Layer 9 of a small transformer language model trained on English Wikipedia (12 layers, counted from 0, width 128).
A neuron's activation on a vector x is GELU(weights . x), where the dot is the dot product.
The model reads these tokens: " this" " film" " became" " the" " cover" " of" " the" " May" " " "2" "0" "0" "6" " edition"

The vector x that enters this layer's MLP at each token. A number n stands for n times 0.069.
0 " this": -1 -10 -10 -3 20 5 4 -25 1 -30 -12 1 1 -3 2 7 -6 9 -1 -1 -8 -6 -32 -2 -8 0 2 -4 -1 0 7 2 8 -3 -12 -4 -7 7 -2 -5 12 3 8 2 -5 4 -4 2 10 11 -17 -2 -4 -4 -3 1 0 -10 -10 -3 94 33 3 -5 4 -8 -13 7 -3 -1 -3 6 0 -3 1 -6 -14 -2 20 21 -3 -1 -18 5 2 -14 3 8 3 -5 -11 -1 2 -3 -1 -13 0 -1 -3 1 -2 1 -2 -1 30 -4 21 0 0 0 -3 4 1 -4 2 -10 0 -2 1 14 10 1 -4 9 -2 0 -38 11
1 " film": 19 -5 -8 -18 48 7 -2 -31 -3 -9 21 -11 -10 11 7 -43 4 15 -2 13 12 -1 -17 4 -2 6 -27 15 2 -15 32 11 1 23 -31 -26 12 7 -9 26 -14 4 5 2 4 -7 5 16 -1 -4 -22 -8 1 14 11 17 5 14 -7 -33 58 22 -11 3 -9 -4 -23 56 -25 11 -8 -13 10 -6 -9 -10 -7 11 4 7 6 -2 15 4 -8 4 25 -5 23 -14 -26 -6 -16 4 -5 -3 -2 3 10 15 3 -15 4 2 10 -33 17 4 -4 8 -4 3 -2 -7 0 1 -20 0 -23 5 -4 -8 -12 -1 -3 17 -35 7
2 " became": 2 -17 -3 1 25 12 24 -25 -18 -9 7 12 1 -2 2 -36 6 -3 -4 -6 19 2 -3 -2 -8 -7 3 4 -7 -22 30 -10 -6 -1 -20 7 0 -5 -8 4 28 35 9 -5 -13 -6 7 22 14 -18 -26 8 -18 -8 -14 -7 16 -4 22 -23 54 37 -11 8 1 2 -12 48 -25 -6 -17 11 15 -12 -1 9 30 -8 -10 9 24 4 8 -18 -2 18 -3 -17 7 -16 -63 8 -9 -16 22 -4 -5 -15 28 -9 2 -10 6 21 15 -15 13 14 27 6 3 19 -8 1 -18 4 4 -1 -32 -20 -11 -1 2 -4 -8 -3 -24 13
3 " the": -1 4 -19 0 14 13 9 -20 2 3 18 17 -2 -8 8 -12 -15 1 7 -17 8 -6 3 0 8 -16 1 11 22 -25 25 -7 1 0 -40 8 1 -16 -9 -11 -3 16 -8 -10 5 -31 -3 14 24 -13 -23 -12 -18 -3 -26 4 11 -4 6 -2 67 30 -1 22 -3 -12 -4 36 -18 2 -17 4 -11 -12 -1 2 16 -8 16 9 26 -11 2 13 -4 5 5 -15 18 -5 -73 20 -15 -1 -15 -4 24 2 20 13 9 2 3 22 2 -18 -3 22 2 -3 2 6 -1 7 10 5 -4 -6 -8 -5 -1 -12 -2 3 -4 -16 -24 13
4 " cover": -9 -12 -33 -4 39 25 9 -4 13 -6 35 -10 -26 -20 16 -40 0 26 15 -6 4 16 8 -10 -7 -7 -18 -1 -5 -19 34 -8 14 8 -31 -13 -1 12 -8 25 -24 27 6 5 11 -20 -1 14 10 -1 -28 2 -12 9 3 42 -4 -3 -11 -25 32 20 -33 14 -28 -5 -8 39 -11 -12 -22 -19 -6 -11 4 17 28 24 -4 11 1 -1 16 10 -2 8 8 -18 36 -31 -42 -7 -27 10 7 17 7 9 -15 2 1 13 5 -6 -3 -17 23 -18 32 6 6 3 -2 27 -8 -3 -21 -3 -14 6 1 -2 12 4 -11 3 -31 6
5 " of": -7 11 -25 14 -3 17 6 -8 -12 -2 5 6 -11 -4 5 -18 8 6 -1 -8 26 -4 -13 -4 9 10 -9 10 1 -2 20 -8 -5 -6 -55 11 1 -10 -6 12 0 15 21 -4 -4 -10 9 -6 16 -13 -10 17 -4 -3 4 5 10 -3 22 -4 71 15 -4 5 9 7 -7 29 -18 14 -30 3 0 -11 0 13 14 -10 -15 16 11 18 12 -17 -6 4 2 1 16 -12 -66 -21 16 -10 9 -9 -16 13 4 -4 4 0 4 0 7 -25 20 2 1 -6 -2 13 3 14 -12 3 -16 13 -22 10 -3 -24 11 -7 6 -16 -29 11
6 " the": -6 10 -31 7 5 24 0 -13 -5 -9 18 0 -15 -9 7 -1 0 7 10 -12 9 8 -4 10 9 -12 -7 3 35 -13 8 -7 -3 -4 -56 11 -4 -6 -1 -6 -5 7 1 -8 7 -23 -2 7 19 -14 -27 -5 -6 5 -10 4 13 -6 14 -4 76 22 2 8 12 -3 -11 29 -4 4 -15 6 -6 -12 1 -1 8 -7 9 11 16 2 6 14 -11 12 9 -16 7 -5 -68 9 -1 -4 -2 -1 5 9 14 3 0 14 -2 1 13 -12 5 15 -14 -13 -7 4 -3 -3 2 2 -1 9 -26 9 0 -11 15 -10 -11 -6 -27 14
7 " May": 6 3 -49 -12 53 -19 9 -1 0 -33 20 -13 -45 -15 12 -8 -10 32 11 -15 2 9 -18 7 8 5 -9 3 13 -8 29 -2 11 6 -46 3 24 13 -12 20 1 8 4 -40 -11 8 4 2 -4 2 -24 2 -13 0 12 -4 2 -9 29 -14 39 26 -11 -4 -22 -4 15 21 -6 -20 0 -2 -4 -20 -16 6 -7 15 -11 23 25 4 5 2 -18 36 29 -10 36 2 -38 14 -5 -6 2 4 -3 17 -6 -10 -11 38 -8 -15 -27 -34 25 -3 2 -13 -5 -8 17 40 2 6 6 7 -5 6 -6 -2 8 -6 -7 8 -24 -1
8 " ": -14 -5 -33 6 32 2 -5 -2 2 -38 47 -17 -50 -19 19 12 6 25 -12 -2 -11 16 -21 19 1 3 -21 -12 -1 -16 57 34 0 -2 -17 -5 -2 -37 -6 6 7 -5 -4 -3 -27 8 12 6 -19 -12 -12 6 -13 -10 22 -24 13 0 11 4 23 38 -5 18 1 5 2 18 -14 3 -28 11 -8 0 -21 1 33 24 2 -1 8 11 3 16 3 20 -4 -2 12 8 -30 1 -12 -45 -21 4 -22 -12 -3 17 -10 23 4 -23 14 -24 23 25 14 4 -22 -13 25 -6 0 -3 -3 13 -23 3 -2 8 11 -1 22 26 -27 -8
9 "2": -2 -20 -31 3 22 10 -11 -4 12 -22 9 -5 -31 -7 26 13 -4 22 9 26 -2 -1 -23 -10 15 -10 -21 -12 -22 -16 9 21 18 20 -22 -4 18 -41 -19 7 15 20 -24 6 -7 2 1 -2 -6 -6 -22 -4 -15 2 19 -45 3 10 8 -11 22 41 -24 5 -29 8 -8 16 -13 -8 -9 1 -14 -2 -26 -8 36 19 9 8 15 -2 -15 15 -4 48 29 -21 18 0 -35 21 3 -43 18 -6 -7 -4 -8 -18 22 49 -7 -19 7 -21 28 17 -10 -1 5 11 -3 -2 3 -13 -9 42 -6 0 3 11 -6 9 20 10 -20 -21
10 "0": -3 -11 -30 -4 17 6 -13 -2 6 -13 34 2 -20 -12 16 -11 2 18 12 4 18 -15 -7 4 -4 -7 3 -12 7 -17 33 27 26 16 -46 1 16 -13 -1 26 10 7 -11 -21 -3 -10 0 -16 4 10 -18 6 -14 8 24 -26 -7 -2 -2 -9 28 24 -24 -7 -32 -1 -17 14 -13 -22 -16 3 7 1 -17 -25 27 19 24 3 9 -7 -36 9 17 29 50 -19 -1 -2 -22 32 1 -25 10 -20 -3 5 11 22 15 17 -7 -12 11 -36 40 34 -28 8 -12 3 -15 -6 -13 10 -18 18 -5 -28 -3 23 16 27 -3 7 -23 -25
11 "0": -16 6 -23 1 13 10 41 -7 21 -18 42 7 -11 -3 13 -29 8 -8 14 7 3 2 -25 -14 -1 23 -9 24 7 -28 12 1 11 12 -34 1 11 -4 -17 3 -11 15 -21 -19 18 -11 2 -6 -12 -6 -49 -29 4 13 29 -15 -4 2 10 -12 34 41 -26 -12 -14 -7 -2 17 -11 -18 -23 11 -6 2 -24 -15 18 2 11 3 12 -5 -21 20 9 21 42 -2 15 -5 -10 10 13 -35 0 5 -13 -6 8 15 27 7 2 -2 -3 -29 0 45 -3 1 7 11 -16 -6 -6 20 -27 3 -10 -21 -9 21 15 17 -4 -2 -27 -18
12 "6": 1 0 -34 6 27 23 16 -2 30 -5 40 -6 -13 -21 11 -33 7 7 -9 5 -7 11 -23 9 11 13 8 7 17 -42 9 -14 4 -20 -30 -12 -10 -8 -18 34 -32 40 -15 -2 18 0 9 9 42 -4 -53 -11 11 22 10 -11 7 -10 20 -4 29 39 13 -2 -1 -7 3 -5 -8 10 -33 -6 -8 -12 -14 -5 21 11 -1 15 20 1 -7 8 -20 17 29 8 23 -19 -48 2 -3 -28 14 20 19 -13 0 1 18 10 13 2 -15 3 8 5 -10 -5 -15 20 3 3 -36 1 -12 -8 -28 -15 -13 12 -5 4 -1 -12 -22 -5
13 " edition": 9 -15 -13 11 56 5 6 4 12 -4 16 -7 -1 -10 0 -33 -8 34 -4 17 4 12 -12 7 -9 0 -25 3 2 -24 34 -13 5 11 -25 -6 0 11 -10 37 -34 25 19 -7 10 -13 -6 10 7 8 -35 0 1 7 4 0 8 -7 5 -32 26 25 -30 14 -24 -21 -10 49 -3 7 -20 -27 -17 -14 -27 9 33 32 10 6 6 -3 9 7 -1 19 22 6 33 -27 -38 -5 -2 -3 16 14 5 5 4 5 8 3 6 -13 -1 -24 27 1 -9 -20 6 -10 18 24 -21 -4 -28 -10 -26 -27 12 -5 5 10 0 21 -29 -6

Each question shows the input weights of one neuron of the MLP. A number n stands for n times 0.01.

n317: -18 -26 39 9 -37 -1 28 -16 16 -3 14 -11 12 -18 26 3 4 1 25 29 5 3 6 -44 -50 14 8 -3 11 -3 8 1 36 -33 25 -17 -36 24 2 4 5 5 -12 -3 -22 25 -1 21 -8 -4 13 -14 -6 -21 8 -9 2 -15 -41 2 13 -13 36 -29 32 39 -7 9 21 -40 10 -16 7 -12 -2 33 9 -9 -12 -32 -3 -11 -9 16 1 25 -18 5 2 -34 20 -5 22 -15 29 9 16 30 -12 32 21 -17 -2 14 11 -18 -47 16 -31 -6 -21 20 32 -25 -14 9 7 -10 -14 13 -17 12 7 -35 12 14 -11 -21
Which token does this neuron like most? 11 "0"

n299: 15 -8 -21 -16 -14 10 13 17 22 6 -10 26 -12 -6 13 13 -3 8 -11 -19 -26 -6 3 10 -14 -9 -15 17 -5 -13 -15 16 10 13 -6 -5 -21 -7 3 -2 4 -9 0 -1 -4 -13 35 -8 0 30 3 -30 -15 -45 13 20 6 19 9 -2 -6 9 9 18 22 13 24 12 -16 23 14 0 9 1 0 -4 13 13 -17 10 -5 5 -32 18 -7 -66 -13 -20 -15 22 -17 -3 23 -11 -1 -27 -2 -7 12 8 6 -11 -4 10 2 -48 17 3 -9 24 18 -10 17 -7 -27 -38 -19 11 -8 -20 8 15 32 -4 -2 -17 24 -2
Which token does this neuron like most? 8 " "

n180: -15 -41 25 -17 18 6 -3 24 -23 12 2 -26 45 0 11 18 -13 17 21 10 3 14 10 -7 8 6 1 -19 -21 -20 7 0 -7 -36 35 -4 -5 5 -4 2 -3 -1 -15 -11 11 -2 -11 -6 3 -14 20 -30 -20 11 -28 4 31 -14 21 -18 -20 22 11 -28 -16 21 42 0 -32 1 3 -3 -8 12 -16 -3 -4 9 -3 10 -15 -31 -12 16 -1 -14 3 -2 33 -3 4 2 9 24 11 25 -31 -31 35 -5 12 29 -14 39 12 23 19 5 16 -22 23 -4 18 -15 11 15 11 -29 -4 -30 3 27 4 -20 21 -1 16 14
On which two tokens does it fire most, strongest first? 2 " became", 13 " edition"

n251: 3 -1 2 -17 -24 -17 2 -4 -8 -3 -1 -6 -10 -30 21 13 15 39 12 6 -32 -45 11 -25 -12 -35 -10 -1 21 0 9 1 14 14 6 13 -6 -28 -5 5 -35 20 -5 -15 -14 -2 -29 18 -14 -5 22 -25 -5 1 12 -31 -17 7 3 -13 -25 -18 -34 12 21 6 -21 -19 32 19 46 1 -17 -7 5 6 -30 33 -6 6 -11 12 -29 25 16 17 -7 -26 2 30 9 -35 9 11 -1 -12 -37 17 14 21 2 -13 7 25 0 -26 -11 16 -17 18 -2 32 10 14 -30 16 -20 -19 -12 -10 14 14 61 -42 -21 7 20 20
On which token does it fire most, and how strongly? 10 "0", at about 1.7

n447: 4 42 20 8 -4 9 13 10 -43 7 -41 -1 13 -12 23 29 -1 -16 -5 10 -16 16 2 -10 22 12 9 15 14 -11 14 -13 -1 -15 -16 -5 -3 18 -16 -2 -34 -4 15 -24 15 0 -1 24 10 -23 -11 4 -22 -1 -5 -10 9 -30 36 17 1 -36 17 6 -17 -20 -18 -8 40 -13 -3 26 -2 -6 -5 -6 25 -49 19 -5 20 -31 23 -27 -21 13 -10 16 -24 -6 -7 -24 33 -12 9 -9 -8 -8 -9 -22 5 1 -17 29 24 -16 24 -11 -7 10 3 -8 11 -15 0 5 -29 -6 24 30 3 22 21 38 1 16 -1 9
Which token does this neuron like most? 5 " of"

n237: -17 8 42 -4 -6 -12 12 -15 -22 21 16 -23 -2 -13 -15 19 -18 1 37 15 -7 8 -17 0 25 -2 47 15 9 5 -11 -3 -16 20 -23 7 9 -4 7 -2 6 22 29 -2 22 -12 25 13 5 31 8 -35 -19 -18 4 2 -7 4 14 -32 -23 -3 -9 -9 1 -54 34 -33 -5 -16 -33 -6 7 -11 -6 -22 9 -7 -6 -30 -6 0 -15 8 0 -8 20 -5 -7 -5 -18 1 -28 14 26 -41 -25 18 -3 25 -36 -12 1 -6 2 -5 -9 -5 2 11 -9 16 -2 -6 -3 8 1 -14 -8 3 47 11 1 12 -5 -36 -3 -8
Which token does this neuron like most? 10 "0"

n215: -25 31 0 -23 0 -16 -2 21 -10 26 19 1 -8 5 -2 -20 -24 14 -12 -9 -8 -9 0 -23 -7 -7 -17 -17 -19 -11 -41 22 -16 -10 7 9 21 12 -25 6 -18 -6 -20 -5 26 -5 23 0 -24 28 -3 -7 16 -9 21 -15 10 -11 18 15 12 -11 -7 -12 -7 1 3 3 1 1 -18 -8 8 -5 -2 -6 10 -24 -6 12 0 12 18 11 -17 -16 -5 -2 -3 -4 2 10 33 -7 9 -15 -2 17 3 9 -26 -10 -2 9 29 -3 0 -9 13 -24 17 23 12 41 -9 9 41 -11 14 22 6 19 -1 21 12 -10 -19 -8
Which token does this neuron like most? 7 " May"

n194: 3 13 48 -6 -6 26 -11 25 5 -13 22 -6 -5 11 4 6 1 16 -7 -10 24 23 3 10 19 17 -33 -22 -3 5 -27 19 -17 -11 2 -9 7 -19 -4 -29 -17 -23 24 11 3 26 -8 -10 7 -25 19 -21 -1 -7 -40 -5 12 -6 -3 20 -5 -18 20 -2 17 -27 -23 1 -29 -8 7 21 10 -7 -14 13 6 -40 -12 -2 10 -8 -17 34 5 21 4 12 25 -6 -6 18 5 66 3 -30 -6 -1 29 -13 -7 -33 -6 1 15 10 28 -8 -24 -2 -20 10 -6 13 -12 9 5 -3 2 -8 40 -12 -54 50 -23 -9 -5 21
Which token does this neuron like most? 3 " the"

n507: -6 -20 -4 -17 -2 18 -11 -2 -1 11 -9 -10 22 -28 11 -41 -9 -9 -14 7 22 -13 -19 7 33 -39 -15 -29 6 25 7 -40 -18 26 55 2 -28 -9 -7 -6 47 29 36 15 41 11 19 -37 -5 -8 10 -19 -7 -22 -13 -7 -4 -2 11 13 -30 -26 33 -7 28 -4 3 1 -34 -10 -7 22 20 25 30 26 11 6 15 -11 1 -4 -13 27 -46 -5 24 3 0 -14 4 10 0 -14 7 -14 -13 -17 23 -16 26 2 27 5 1 -7 -39 -46 7 -12 -18 34 -19 4 16 1 8 -3 0 0 -29 -4 -49 -2 -25 43 -5 0
On which token does it fire most, and how strongly? 2 " became", at about 1.3

n506: 13 -19 -30 31 13 10 10 28 -11 -5 -12 -16 16 8 -18 31 16 -10 7 -3 -25 -8 -20 -9 5 -5 -6 -28 -9 -26 11 23 -26 32 -1 15 -11 6 13 -21 21 9 -5 -30 -5 -10 8 -1 18 1 2 16 -17 8 8 8 27 1 41 -6 14 19 -22 0 -25 5 -14 -19 -21 33 -4 1 -6 3 10 30 3 1 -7 6 -5 -23 17 -4 18 -12 16 -16 -4 -15 1 3 -7 25 -4 -22 -13 25 -10 -29 18 -35 -9 16 41 6 -34 1 8 -26 8 -40 32 20 -11 -10 -1 8 -10 3 -12 -18 2 -5 17 -11 8 11
Which token does this neuron like most? 5 " of"

n249: 10 3 -23 -20 -14 -8 -2 -28 -17 -20 17 -15 5 -12 -5 5 -16 -4 -20 39 8 6 -25 6 40 15 -12 -12 -8 3 24 2 -5 -14 -4 42 4 -29 17 27 14 5 -11 -3 -8 9 -24 -9 13 -13 -2 -18 0 15 -15 -17 -18 -9 1 0 -43 1 -3 -32 -2 -19 -10 -65 -13 31 -2 -11 -6 23 -1 34 19 -18 4 23 -1 -4 0 -37 7 -19 12 3 -24 -2 -11 -2 1 50 -7 -25 6 19 -17 -13 24 -30 13 18 18 72 -38 4 6 25 9 2 -10 -38 -34 -21 33 1 38 -27 23 15 -16 -13 3 -2 -45 11
Which token does this neuron like most? 12 "6"

n50: 6 12 -11 -11 16 13 6 2 -13 16 -19 4 -8 -20 -11 18 -14 -31 -8 -9 -36 -30 21 14 -31 2 -15 -28 9 -3 -50 15 16 -15 -22 2 -18 -10 -20 9 1 12 -12 -25 58 -21 3 19 -4 -19 -12 19 -11 4 35 29 -14 15 16 22 15 10 25 -1 -16 9 2 10 -14 -7 -4 26 6 -16 28 22 17 2 -2 5 11 -2 12 -17 -14 36 -8 1 -9 -16 1 5 -4 -9 -3 -25 4 0 -12 23 8 -18 -8 5 17 2 -3 -19 -8 -3 -6 11 -26 -8 -14 -16 18 -22 2 6 8 4 22 0 11 20 14 -2
Which token does this neuron like most? 6 " the"

n131: -13 7 6 12 -36 -28 1 2 -2 -8 4 2 -3 -12 8 14 4 20 -41 17 11 -6 9 14 -17 -14 15 9 -20 -11 -23 -3 -23 -17 -15 41 -10 -14 -20 -21 -3 11 -5 14 10 -11 27 24 -7 23 -11 -34 23 -10 8 18 8 -2 6 3 21 -10 12 -7 3 -28 7 13 -1 35 44 3 -2 -13 -5 4 3 7 7 8 -31 46 -4 -5 2 0 -5 23 -9 33 -6 3 28 -15 17 -16 -26 -40 20 -1 3 -4 32 -5 8 3 12 10 7 -11 25 12 5 -23 18 -20 24 -27 -6 6 1 -5 5 -12 5 6 -7 -17
Which token does this neuron like most? 0 " this"

n369: 21 -2 -7 -30 -3 -60 -15 -25 0 -8 9 10 2 5 11 -13 -13 -27 -18 22 11 -16 -16 -5 13 35 -25 -21 -24 16 16 -10 8 -14 10 -8 -18 -17 20 -12 -3 3 -11 -4 -6 -12 -7 -37 31 -22 -7 -11 4 -13 22 7 19 1 -13 37 -21 -15 -12 -23 24 -28 -19 2 -4 2 5 -14 -27 30 -7 -20 -16 -7 18 -9 6 -26 -17 -8 -17 9 16 8 -6 45 26 -19 5 9 10 8 3 -10 17 7 17 16 12 9 -15 -22 -30 -4 -23 -16 34 12 44 -36 -21 10 -10 -12 -20 -2 52 -7 0 -7 4 -16 -7 12
Which token does this neuron like most? 11 "0"

n132: 2 35 -6 8 4 -23 -11 7 -22 23 -18 -16 27 -12 43 4 -26 19 -16 8 -39 29 5 -7 3 -14 -16 -5 -5 37 11 10 2 0 11 12 5 9 -13 -3 -13 17 28 -2 14 40 -28 18 -15 -19 14 -19 -3 -1 -9 -1 -20 -38 -8 -5 -23 34 2 -22 17 -4 -20 -30 -24 8 -6 11 -17 7 -14 -20 5 7 29 -30 44 12 42 -6 14 31 -17 25 26 -9 -9 3 -5 -20 21 1 9 -10 -3 -23 -13 -35 22 8 2 17 2 3 -21 -23 -24 -27 2 12 -25 -6 -4 -1 -9 21 -9 23 25 -5 9 25 45 -6
Which token does this neuron like most? 13 " edition"

n431: 4 39 12 17 -9 2 -16 27 5 29 2 12 -8 -7 8 17 -9 8 -28 13 -15 -13 -4 19 -30 -6 -24 20 7 0 -26 8 -20 -24 -4 14 4 7 -4 10 -10 -12 -17 14 13 -3 19 8 2 -12 -12 -10 -12 7 -31 6 34 33 3 -14 23 -31 13 19 29 -10 -17 -38 12 8 -33 -6 15 -5 12 -11 9 -6 -11 15 -11 13 4 -7 3 21 -37 16 30 7 -3 5 -7 13 32 4 -11 -8 -1 11 5 -1 -20 5 -1 -3 2 -23 -6 24 10 14 -17 -17 15 -4 2 -32 -38 56 -32 22 -9 5 6 -10 14 15
On which three tokens does it fire most, strongest first? 6 " the", 5 " of", 12 "6"

n307: 22 -11 4 4 -1 10 6 17 49 -1 14 63 -9 4 -20 31 -12 -28 34 -5 -7 15 25 16 2 -11 2 -10 -1 7 -22 19 7 6 -2 -2 24 -36 16 20 13 25 -10 -11 5 0 8 17 -27 -2 23 32 32 -6 -12 -1 25 44 -18 -9 4 9 -16 34 -14 6 -25 -27 -1 -10 2 4 23 -21 -28 -36 -14 9 15 -13 -18 -1 -3 -4 16 -29 -1 2 26 14 -19 6 1 -6 2 -42 6 19 15 21 1 7 -10 7 -2 -18 0 -15 -12 -7 -6 -15 1 -3 4 6 16 19 29 16 39 13 -6 8 -6 -33 15 28
On which three tokens does it fire most, strongest first? 10 "0", 9 "2", 3 " the"

n19: -8 3 3 18 -12 -1 18 5 -17 -10 6 20 -4 32 -17 8 6 -6 6 -17 -15 -14 -2 -9 -17 29 -22 8 15 -2 -40 -20 -11 2 -10 13 -11 3 11 -21 -10 7 -9 21 -12 -5 -10 -2 -26 31 14 -13 3 -4 -3 6 -17 -12 33 20 -24 1 5 -25 36 -6 -4 27 -3 31 6 -31 41 22 3 -7 -29 22 11 0 4 -18 21 -15 34 -9 -31 28 0 4 -3 29 -10 6 4 -13 11 -10 9 -13 6 26 -15 -7 3 -19 8 15 -2 -4 31 -25 2 -7 -7 23 4 -15 -18 -27 5 -1 15 -7 10 -35 -26 -36
Which token does this neuron like most? 11 "0"

n379: -16 13 -18 -7 6 -32 -5 16 17 6 -20 1 12 -13 -23 15 -4 7 -9 -18 20 -3 1 -3 9 -20 1 -2 15 10 -7 2 10 -26 -1 0 11 -25 -31 -12 32 -3 6 2 -7 -21 20 8 -16 -15 -6 -5 -1 2 -4 -5 -30 16 -11 6 -17 16 -13 -9 -8 7 -12 -3 -7 2 -7 30 10 1 15 -31 16 -4 14 11 -9 -12 26 -15 -44 -11 -8 2 25 6 5 -7 7 14 -12 21 -20 6 -5 -6 5 -4 18 5 -13 2 2 -4 -10 -15 -15 -20 2 -2 -14 24 -5 4 0 0 28 26 7 -10 14 2 24 -14
Which token does this neuron like most? 8 " "

n430: 19 -24 18 29 22 -7 -13 17 21 11 9 7 7 8 7 27 -19 -4 2 36 21 -51 8 -16 -27 2 -2 -2 -9 -6 -3 7 3 12 10 16 -17 -21 -13 -1 -6 -3 -3 -29 6 -29 6 -16 -17 25 10 28 12 8 -13 -13 26 4 8 7 8 -39 1 -11 -18 11 15 -34 8 -28 -31 20 -41 10 -19 -17 29 19 13 9 -10 20 5 28 -19 -4 17 1 1 2 -9 21 -10 30 -23 6 1 16 4 7 -31 -22 -30 14 -22 45 5 16 20 35 19 -5 -10 -1 17 10 12 -40 35 6 -17 -24 3 4 18 -2 -21 -1
Which token does this neuron like most? 10 "0"

n229: 1 0 -16 48 -7 6 8 36 5 4 -6 -11 16 27 -8 -2 -4 -10 -6 27 13 -5 24 18 -20 -26 -36 -14 12 4 -5 -27 15 -15 -16 23 -6 10 -14 32 23 -19 -7 12 -41 7 -9 -4 -10 -12 -4 9 -4 -5 1 -4 -15 3 -3 -9 23 2 29 -13 26 8 -8 3 26 -41 -7 3 20 -10 25 22 3 -1 20 -8 -1 6 19 16 26 -5 -22 -10 12 -6 7 14 12 -1 -20 11 -9 -29 9 3 -26 8 -11 -1 -8 18 -18 1 15 -28 7 8 6 -15 37 -14 26 23 12 -6 -16 0 -13 -26 -3 -3 8 -10
Which token does this neuron like most? 6 " the"

n325: 8 -30 10 -3 6 -4 3 -4 -28 -21 -32 4 24 21 16 5 4 -8 8 16 5 9 15 -12 -34 -12 31 -11 -14 -1 -2 28 -15 -9 -19 -11 -15 -8 -9 16 -5 13 -56 -18 1 -17 -26 4 9 24 -4 20 10 -6 13 3 9 7 -1 -10 1 -10 -10 -17 -9 13 13 4 -23 7 -10 -11 11 19 -6 -7 12 -1 12 -4 22 13 -8 4 -6 -10 -3 -8 13 -7 -16 20 14 0 11 15 2 10 39 -15 -4 -16 9 18 0 -2 2 -11 13 -32 -2 -3 -4 25 15 6 22 -1 8 26 -11 5 26 -45 -18 0 11 -13
Which token does this neuron like most? 2 " became"

n298: -1 -11 -18 -20 22 10 -8 -16 12 10 -21 28 4 -2 7 -28 -11 10 27 25 11 5 -12 -51 -12 -17 27 -10 -11 -20 -21 2 -14 9 26 -8 29 -29 29 -3 7 5 12 21 16 -20 30 -12 -11 21 17 2 21 -8 -6 -22 -18 -4 18 1 2 2 -1 13 15 29 16 -7 -11 -1 31 2 -6 2 23 -11 -2 -23 31 -6 8 -3 4 -17 3 14 -20 1 -5 3 -5 9 33 30 -1 4 -39 -5 -14 7 -4 4 -15 11 -1 2 -24 -15 1 -17 -3 -12 3 -4 -10 -30 42 -9 -39 -37 3 -1 -1 24 -14 -12 -1 34
Which token does this neuron like most? 2 " became"

n439: 36 -2 25 4 1 -28 14 -10 -10 -11 -12 7 8 3 2 16 -27 -10 11 -3 -36 1 8 23 -7 24 18 25 -1 11 -4 -12 8 16 -7 -8 -18 -17 27 4 15 9 -31 -36 -11 15 -25 12 2 -2 -12 -32 14 -24 -5 -4 -2 12 18 -3 -1 19 -3 11 3 -29 5 16 -9 -3 30 8 -12 0 9 1 13 -17 -1 -9 1 28 9 19 -23 -22 -8 -9 -15 -12 -17 19 -31 43 3 16 -19 -11 -49 -10 -5 -6 -14 -6 -1 25 -5 28 15 -7 1 -13 -13 9 16 -8 13 -4 -24 -5 11 10 5 12 38 -27 2 -35
On which three tokens does it fire most, strongest first? 3 " the", 2 " became", 0 " this"

n374: -2 -3 25 -10 -5 0 24 -1 -10 34 -9 14 22 -14 -14 -6 -5 33 -1 10 -14 19 26 46 5 -10 20 2 -21 24 7 25 -1 -34 -7 -21 -1 -20 -3 -26 17 15 -2 -9 -14 50 34 -34 6 -3 -8 -3 24 -30 1 -14 -2 -29 22 -16 10 2 9 -10 25 32 2 -11 -1 6 26 8 19 -3 -3 24 5 12 6 -2 -23 5 9 -8 14 -15 -20 28 -20 9 -28 6 18 11 35 10 -37 17 24 6 -6 -11 -10 20 23 -23 -36 -32 -10 10 -22 9 20 -15 -9 20 -2 23 -2 13 -23 23 25 -29 1 1 22 27
On which token does it fire most, and how strongly? 2 " became", at about 2.1

n278: 7 32 4 3 -12 -12 -8 -3 6 9 -14 9 26 -7 1 10 -20 3 -4 7 -9 7 1 -5 8 31 23 -8 27 24 11 3 -14 -2 -2 21 24 25 -11 -21 -2 14 6 -9 21 -12 -21 -1 -10 -13 -12 -6 21 26 4 -13 -58 8 -20 -29 -24 12 -1 10 -8 -10 -15 19 -5 -27 20 30 -7 21 23 -3 -52 -31 7 -9 17 -22 -14 -17 -15 2 0 20 14 3 -36 6 13 22 -36 -4 -34 -14 -25 15 14 -1 0 8 4 -12 7 4 -4 12 3 1 -20 8 -14 8 -5 29 7 -5 -30 21 -4 -6 -2 -36 35 19
On which two tokens does it fire most, strongest first? 11 "0", 3 " the"

n156: -36 -21 -4 -14 2 4 -2 25 15 -1 16 17 37 -1 1 11 -33 4 -22 14 -3 3 -11 0 10 -6 37 -10 -20 4 -19 2 -8 19 -2 29 18 -8 2 31 -17 20 18 26 -21 -15 23 -4 -3 -17 23 -28 20 -8 9 6 24 8 38 31 -19 -5 15 -27 -42 12 2 4 -2 -12 -16 21 26 -15 -7 13 -35 -60 13 -27 -7 36 -11 10 -31 -9 3 12 -11 20 -13 12 19 -11 4 10 -2 -10 -16 -40 29 24 -2 -1 40 -10 -17 5 10 7 -1 10 27 8 23 -27 -13 23 45 1 -7 10 -28 -24 -2 27 -2 20
On which token does it fire most, and how strongly? 9 "2", at about 2.1

n137: 13 34 15 -6 -34 19 45 -29 12 7 -2 5 -10 26 8 2 -11 10 33 -17 -5 3 10 -16 12 -16 6 3 -1 7 32 -23 6 17 -10 34 -20 13 7 25 2 -5 6 -3 -10 -18 -1 4 22 19 -5 -11 -12 -24 31 -6 13 -5 -12 31 -8 -2 16 -14 11 19 15 -19 -16 -19 31 62 -9 3 10 5 -1 24 17 -5 -11 3 -18 -4 -3 8 -4 6 -12 -24 -13 -11 -2 -12 12 -4 6 -9 -7 34 -7 3 -8 17 -17 -1 -6 -3 23 15 -22 -24 -16 2 -30 -2 5 3 28 47 -2 -4 31 9 -6 3 7 -21
On which three tokens does it fire most, strongest first? 11 "0", 10 "0", 3 " the"

n174: -5 34 -27 -8 -2 -6 19 2 7 3 -14 -11 37 -19 22 -11 8 -34 12 0 -7 -33 -32 28 -6 5 -20 22 19 -2 -2 12 16 -5 -16 -2 2 -1 22 -5 -20 -19 9 25 11 41 -14 -20 -12 16 17 8 -33 18 11 32 6 -9 -12 11 2 -11 23 -25 11 19 16 17 19 46 -4 -18 16 4 6 1 -13 -22 -9 -7 7 -18 -7 -15 16 12 5 -2 -33 28 -8 -27 13 -9 -3 -1 -2 3 6 -12 -44 -9 -29 -9 -9 25 0 -24 21 -13 18 -4 10 -1 -9 -13 -3 24 -2 3 -14 27 6 -8 -1 0 25 5
Which token does this neuron like most? 5 " of"